Layer 4 of a small transformer language model trained on English Wikipedia (9 layers, counted from 0, width 64).
A neuron's activation on a vector x is GELU(weights . x + bias), where the dot is the dot product.
The model reads these tokens: " cut" "-" "off" " dates" " to" " en" "rol" "," " not" "ifications"

The vector x that enters this layer's MLP at each token. A number n stands for (n - 128) times 0.031.
0 " cut": 133, 95, 192, 149, 164, 174, 113, 73, 87, 140, 144, 53, 147, 165, 103, 139, 102, 110, 6, 139, 133, 119, 162, 113, 121, 186, 123, 120, 88, 74, 126, 149, 139, 99, 115, 127, 134, 151, 159, 111, 172, 125, 154, 124, 141, 151, 80, 120, 135, 145, 166, 122, 114, 140, 144, 92, 116, 105, 167, 148, 117, 111, 185, 131
1 "-": 124, 124, 168, 83, 143, 158, 80, 102, 76, 145, 125, 72, 135, 164, 99, 199, 53, 126, 35, 154, 101, 165, 150, 106, 128, 208, 107, 148, 92, 84, 120, 155, 136, 108, 86, 141, 118, 178, 156, 125, 131, 131, 161, 115, 138, 148, 84, 126, 134, 146, 170, 121, 145, 144, 144, 87, 103, 118, 158, 148, 164, 104, 162, 121
2 "off": 153, 115, 154, 98, 163, 170, 109, 111, 98, 135, 124, 94, 143, 157, 97, 141, 72, 131, 30, 168, 108, 117, 164, 96, 82, 227, 126, 131, 77, 58, 99, 189, 171, 129, 67, 135, 110, 139, 163, 164, 144, 130, 129, 127, 115, 130, 96, 136, 139, 147, 144, 106, 129, 155, 144, 87, 141, 117, 169, 141, 145, 128, 169, 108
3 " dates": 149, 134, 192, 158, 168, 195, 99, 73, 81, 106, 134, 102, 162, 154, 73, 129, 100, 111, 48, 161, 117, 96, 126, 127, 129, 208, 139, 109, 72, 81, 130, 152, 151, 110, 112, 132, 95, 171, 146, 150, 146, 132, 134, 128, 99, 144, 101, 141, 145, 137, 150, 87, 97, 157, 119, 59, 141, 98, 211, 153, 125, 109, 161, 131
4 " to": 121, 100, 200, 138, 176, 175, 101, 93, 118, 112, 83, 97, 189, 169, 85, 160, 141, 120, 47, 146, 90, 89, 129, 76, 95, 197, 128, 102, 109, 96, 143, 158, 116, 121, 118, 163, 79, 143, 138, 134, 158, 121, 128, 119, 146, 184, 97, 117, 138, 134, 162, 99, 118, 142, 106, 93, 144, 124, 153, 189, 144, 101, 182, 102
5 " en": 140, 110, 168, 80, 139, 151, 98, 40, 116, 125, 138, 64, 161, 151, 98, 232, 126, 125, 53, 124, 138, 97, 146, 107, 127, 174, 97, 92, 125, 76, 164, 135, 140, 72, 130, 163, 118, 144, 126, 156, 134, 151, 138, 132, 112, 149, 107, 157, 124, 167, 179, 72, 144, 155, 99, 100, 167, 90, 170, 138, 138, 94, 197, 110
6 "rol": 152, 121, 155, 108, 174, 137, 113, 93, 134, 134, 102, 93, 158, 200, 95, 168, 101, 139, 24, 160, 121, 54, 160, 111, 95, 190, 125, 127, 85, 58, 105, 151, 119, 122, 105, 152, 79, 147, 117, 133, 155, 129, 134, 110, 119, 163, 91, 140, 147, 138, 159, 100, 138, 181, 122, 89, 154, 112, 172, 130, 128, 154, 181, 132
7 ",": 178, 123, 185, 129, 179, 136, 75, 100, 120, 142, 95, 88, 119, 124, 133, 187, 84, 117, 31, 129, 139, 89, 141, 85, 102, 182, 108, 144, 101, 129, 135, 139, 145, 147, 116, 174, 97, 153, 113, 121, 182, 115, 141, 103, 147, 190, 90, 104, 160, 132, 167, 133, 131, 135, 107, 92, 125, 124, 169, 144, 139, 61, 147, 120
8 " not": 159, 103, 128, 115, 172, 184, 128, 91, 111, 158, 116, 86, 177, 145, 95, 152, 125, 111, 75, 153, 104, 79, 136, 124, 113, 189, 123, 105, 98, 148, 149, 163, 160, 72, 97, 143, 58, 73, 158, 123, 145, 124, 141, 98, 137, 178, 59, 141, 155, 166, 150, 49, 149, 177, 125, 74, 134, 127, 177, 143, 145, 97, 152, 132
9 "ifications": 177, 165, 137, 138, 170, 157, 112, 67, 118, 133, 141, 108, 153, 139, 101, 163, 85, 109, 28, 146, 135, 81, 168, 125, 116, 199, 128, 106, 85, 105, 119, 146, 161, 105, 96, 157, 81, 163, 107, 119, 193, 126, 131, 123, 98, 143, 91, 134, 152, 105, 141, 105, 105, 188, 128, 85, 148, 100, 199, 133, 118, 91, 157, 149

Each question shows the input weights of one neuron of the MLP. A number n stands for (n - 128) times 0.01.

n167 (bias -0.070): 148, 139, 151, 138, 136, 116, 127, 134, 129, 126, 138, 119, 106, 152, 123, 121, 144, 126, 135, 137, 134, 109, 94, 130, 189, 141, 116, 125, 101, 102, 97, 157, 159, 131, 106, 93, 121, 66, 163, 129, 126, 128, 70, 112, 125, 117, 138, 123, 150, 177, 148, 132, 131, 81, 143, 154, 158, 135, 111, 162, 119, 146, 117, 78
On which two tokens does it fire most, strongest first? 2 "off", 8 " not"

n198 (bias -0.031): 131, 153, 81, 133, 134, 156, 149, 139, 173, 120, 121, 136, 145, 181, 82, 121, 71, 170, 85, 135, 134, 123, 123, 139, 141, 112, 135, 132, 119, 146, 138, 122, 116, 121, 118, 138, 130, 96, 145, 131, 104, 106, 132, 174, 128, 150, 139, 71, 112, 127, 135, 107, 121, 102, 145, 178, 156, 129, 116, 113, 117, 157, 118, 129
On which two tokens does it fire most, strongest first? 6 "rol", 2 "off"

n111 (bias -0.046): 192, 139, 117, 139, 115, 155, 103, 151, 165, 118, 103, 95, 111, 116, 122, 132, 156, 116, 140, 91, 159, 128, 108, 125, 103, 145, 147, 130, 150, 172, 129, 133, 134, 158, 92, 109, 121, 114, 111, 122, 141, 102, 118, 138, 94, 97, 153, 141, 134, 85, 116, 156, 127, 141, 129, 134, 153, 89, 144, 114, 158, 119, 108, 136
On which token does it fire most, and how strongly? 9 "ifications", at about 0.61

n79 (bias -0.040): 136, 134, 127, 106, 92, 138, 131, 116, 166, 120, 134, 105, 111, 130, 144, 125, 145, 121, 141, 168, 122, 109, 131, 118, 125, 127, 115, 161, 158, 93, 173, 119, 129, 129, 129, 107, 140, 101, 158, 136, 142, 117, 98, 123, 129, 127, 171, 141, 162, 137, 106, 114, 144, 129, 137, 125, 132, 117, 107, 127, 152, 115, 122, 122
Which token does this neuron like most? 5 " en"

n40 (bias -0.042): 122, 149, 115, 124, 167, 144, 137, 117, 143, 123, 129, 94, 128, 145, 145, 97, 178, 152, 134, 127, 149, 160, 99, 92, 138, 131, 142, 120, 111, 104, 208, 119, 118, 169, 138, 98, 106, 140, 112, 124, 137, 93, 117, 110, 120, 138, 160, 163, 131, 102, 118, 104, 147, 101, 101, 122, 153, 115, 152, 114, 100, 144, 166, 74
Its three highest activations, in order, are on tokens 4 " to", 5 " en", 3 " dates"

n80 (bias -0.006): 109, 97, 172, 141, 99, 121, 130, 140, 114, 112, 86, 125, 170, 131, 126, 149, 134, 98, 116, 131, 120, 141, 125, 100, 150, 95, 164, 124, 134, 91, 161, 175, 138, 152, 144, 147, 87, 105, 77, 137, 126, 131, 81, 132, 118, 126, 169, 122, 134, 112, 119, 143, 184, 105, 147, 133, 139, 140, 150, 100, 155, 148, 94, 119
On which token does it fire most, and how strongly? 4 " to", at about 1.6

n97 (bias -0.037): 185, 162, 152, 139, 117, 96, 112, 119, 178, 68, 124, 105, 117, 123, 122, 100, 112, 129, 141, 96, 107, 131, 114, 122, 116, 153, 150, 128, 146, 179, 89, 115, 145, 119, 67, 126, 144, 129, 137, 119, 161, 143, 151, 121, 89, 151, 139, 57, 99, 138, 82, 95, 124, 158, 188, 113, 114, 131, 136, 116, 132, 162, 122, 143
On which token does it fire most, and how strongly? 9 "ifications", at about 1.7

n139 (bias -0.046): 153, 154, 140, 118, 161, 159, 105, 121, 183, 128, 142, 122, 156, 120, 141, 90, 134, 91, 123, 153, 142, 128, 119, 140, 201, 72, 171, 111, 109, 106, 139, 163, 118, 119, 113, 155, 125, 140, 93, 78, 113, 147, 113, 149, 126, 92, 118, 128, 151, 114, 100, 131, 120, 126, 111, 142, 139, 162, 123, 181, 122, 89, 118, 76
Its three highest activations, in order, are on tokens 9 "ifications", 3 " dates", 4 " to"

n179 (bias -0.049): 158, 162, 162, 199, 135, 109, 93, 145, 114, 157, 100, 143, 120, 109, 172, 114, 104, 146, 100, 160, 146, 92, 142, 98, 103, 157, 113, 138, 125, 147, 144, 147, 150, 180, 128, 74, 95, 162, 144, 77, 99, 127, 121, 169, 76, 121, 161, 109, 145, 125, 94, 132, 109, 116, 136, 124, 87, 129, 125, 150, 130, 156, 134, 117
On which token does it fire most, and how strongly? 7 ",", at about 2.7

n45 (bias -0.030): 133, 179, 128, 164, 124, 114, 119, 154, 56, 142, 105, 110, 130, 108, 147, 136, 134, 86, 144, 169, 128, 100, 131, 133, 89, 159, 111, 157, 127, 157, 120, 170, 144, 131, 155, 83, 134, 144, 119, 127, 129, 145, 144, 130, 104, 90, 133, 143, 118, 138, 102, 130, 131, 140, 137, 139, 120, 133, 115, 106, 102, 136, 136, 112
Which token does this neuron like most? 2 "off"

n50 (bias -0.049): 107, 132, 150, 169, 138, 118, 157, 146, 64, 172, 145, 142, 155, 139, 136, 79, 123, 99, 116, 117, 103, 120, 159, 154, 150, 152, 104, 114, 139, 141, 117, 171, 160, 136, 127, 85, 120, 114, 146, 124, 148, 163, 120, 131, 130, 149, 160, 97, 69, 81, 142, 114, 103, 86, 107, 145, 104, 103, 134, 124, 124, 151, 141, 158
On which token does it fire most, and how strongly? 0 " cut", at about 2.1

n150 (bias -0.060): 141, 147, 110, 139, 152, 155, 115, 117, 115, 166, 142, 181, 104, 101, 162, 132, 130, 134, 126, 130, 107, 99, 145, 106, 144, 137, 116, 123, 144, 143, 164, 133, 65, 172, 133, 76, 130, 89, 141, 124, 154, 141, 126, 154, 119, 103, 99, 121, 140, 150, 113, 98, 121, 122, 106, 110, 76, 179, 135, 124, 142, 110, 146, 107
On which token does it fire most, and how strongly? 8 " not", at about 1.2

n44 (bias -0.079): 126, 131, 157, 166, 102, 155, 110, 119, 109, 111, 133, 104, 147, 110, 153, 152, 119, 137, 102, 93, 161, 109, 150, 95, 114, 126, 86, 159, 139, 200, 140, 165, 119, 160, 158, 107, 113, 101, 118, 90, 100, 99, 154, 106, 123, 153, 159, 110, 118, 93, 193, 144, 164, 110, 115, 144, 73, 162, 111, 104, 87, 153, 190, 138
On which token does it fire most, and how strongly? 7 ",", at about 3.3

n185 (bias -0.043): 158, 139, 124, 145, 128, 195, 159, 144, 130, 98, 131, 119, 138, 124, 121, 76, 98, 142, 184, 109, 153, 157, 80, 141, 155, 106, 134, 119, 125, 113, 164, 113, 167, 132, 81, 130, 124, 148, 158, 100, 111, 102, 180, 107, 120, 119, 111, 117, 131, 124, 123, 108, 135, 107, 118, 92, 147, 150, 119, 153, 106, 120, 136, 94
Which token does this neuron like most? 3 " dates"

n227 (bias -0.031): 117, 156, 124, 139, 149, 89, 118, 142, 118, 128, 140, 128, 97, 152, 95, 134, 151, 90, 143, 128, 124, 107, 115, 90, 149, 139, 98, 122, 122, 155, 140, 141, 128, 156, 144, 132, 122, 125, 118, 86, 121, 118, 146, 157, 101, 187, 126, 142, 92, 156, 116, 102, 132, 122, 152, 142, 143, 111, 158, 76, 127, 168, 159, 119
On which token does it fire most, and how strongly? 6 "rol", at about 1.1

n102 (bias -0.021): 158, 118, 148, 99, 149, 99, 144, 148, 115, 111, 103, 136, 93, 146, 120, 136, 53, 141, 141, 131, 183, 111, 136, 152, 149, 140, 110, 124, 139, 186, 126, 158, 82, 104, 95, 113, 134, 150, 135, 113, 106, 164, 102, 165, 159, 140, 131, 109, 119, 145, 144, 117, 98, 126, 154, 104, 97, 102, 75, 160, 141, 150, 107, 132
On which token does it fire most, and how strongly? 1 "-", at about 1.6

n204 (bias -0.084): 162, 128, 146, 133, 155, 139, 140, 163, 131, 146, 98, 128, 139, 77, 90, 116, 149, 98, 145, 179, 118, 115, 152, 141, 153, 118, 175, 105, 128, 146, 138, 142, 150, 113, 115, 116, 123, 132, 151, 111, 132, 132, 107, 179, 133, 96, 91, 96, 156, 97, 119, 121, 120, 90, 111, 120, 80, 166, 90, 113, 157, 113, 143, 120
Which token does this neuron like most? 8 " not"

n6 (bias -0.062): 71, 123, 151, 172, 121, 42, 121, 125, 131, 148, 117, 149, 132, 137, 136, 106, 181, 83, 121, 122, 151, 167, 177, 125, 180, 127, 95, 88, 128, 124, 164, 133, 122, 126, 146, 112, 41, 153, 172, 83, 162, 147, 154, 115, 113, 122, 105, 104, 121, 138, 109, 108, 124, 153, 107, 130, 97, 148, 109, 151, 162, 96, 160, 136
On which token does it fire most, and how strongly? 4 " to", at about 1.9

n70 (bias -0.052): 111, 141, 131, 148, 120, 146, 125, 129, 154, 122, 112, 120, 104, 139, 128, 68, 138, 132, 178, 141, 157, 131, 100, 114, 154, 112, 146, 148, 74, 106, 130, 175, 152, 138, 89, 91, 147, 174, 115, 94, 110, 125, 183, 139, 118, 174, 112, 216, 98, 130, 127, 124, 128, 96, 135, 96, 163, 126, 121, 85, 112, 145, 134, 94
On which token does it fire most, and how strongly? 3 " dates", at about 0.62

n42 (bias -0.083): 106, 201, 162, 142, 139, 106, 116, 163, 68, 99, 149, 133, 141, 116, 102, 74, 117, 148, 128, 127, 135, 162, 119, 124, 152, 128, 139, 119, 102, 125, 157, 148, 79, 158, 142, 95, 143, 122, 102, 115, 117, 128, 124, 142, 149, 134, 85, 119, 138, 109, 135, 153, 154, 137, 92, 117, 131, 165, 120, 87, 118, 150, 165, 141
Which token does this neuron like most? 3 " dates"

n59 (bias -0.054): 197, 157, 154, 99, 89, 87, 102, 128, 160, 98, 122, 94, 101, 145, 168, 109, 172, 97, 124, 134, 94, 104, 140, 83, 93, 115, 131, 155, 111, 161, 138, 123, 118, 153, 102, 121, 150, 100, 121, 104, 185, 99, 135, 130, 102, 114, 171, 120, 127, 161, 139, 99, 197, 138, 106, 92, 114, 140, 138, 157, 107, 150, 98, 140
Its three highest activations, in order, are on tokens 7 ",", 6 "rol", 8 " not"

n149 (bias -0.056): 73, 136, 202, 144, 140, 167, 145, 107, 118, 109, 103, 141, 127, 132, 157, 107, 133, 86, 124, 113, 110, 102, 116, 130, 121, 138, 144, 147, 174, 135, 82, 143, 117, 136, 125, 119, 126, 122, 130, 136, 103, 158, 94, 170, 107, 92, 165, 89, 96, 153, 105, 143, 141, 93, 129, 139, 146, 154, 173, 176, 91, 169, 97, 150
Which token does this neuron like most? 3 " dates"

n19 (bias -0.053): 40, 156, 171, 111, 107, 119, 132, 140, 147, 120, 110, 135, 116, 141, 83, 121, 165, 141, 96, 166, 138, 153, 115, 87, 118, 120, 81, 151, 124, 148, 154, 112, 124, 191, 171, 85, 89, 75, 105, 147, 93, 147, 112, 163, 128, 128, 115, 119, 94, 106, 129, 189, 128, 147, 114, 117, 138, 129, 165, 129, 137, 126, 147, 175
Which token does this neuron like most? 4 " to"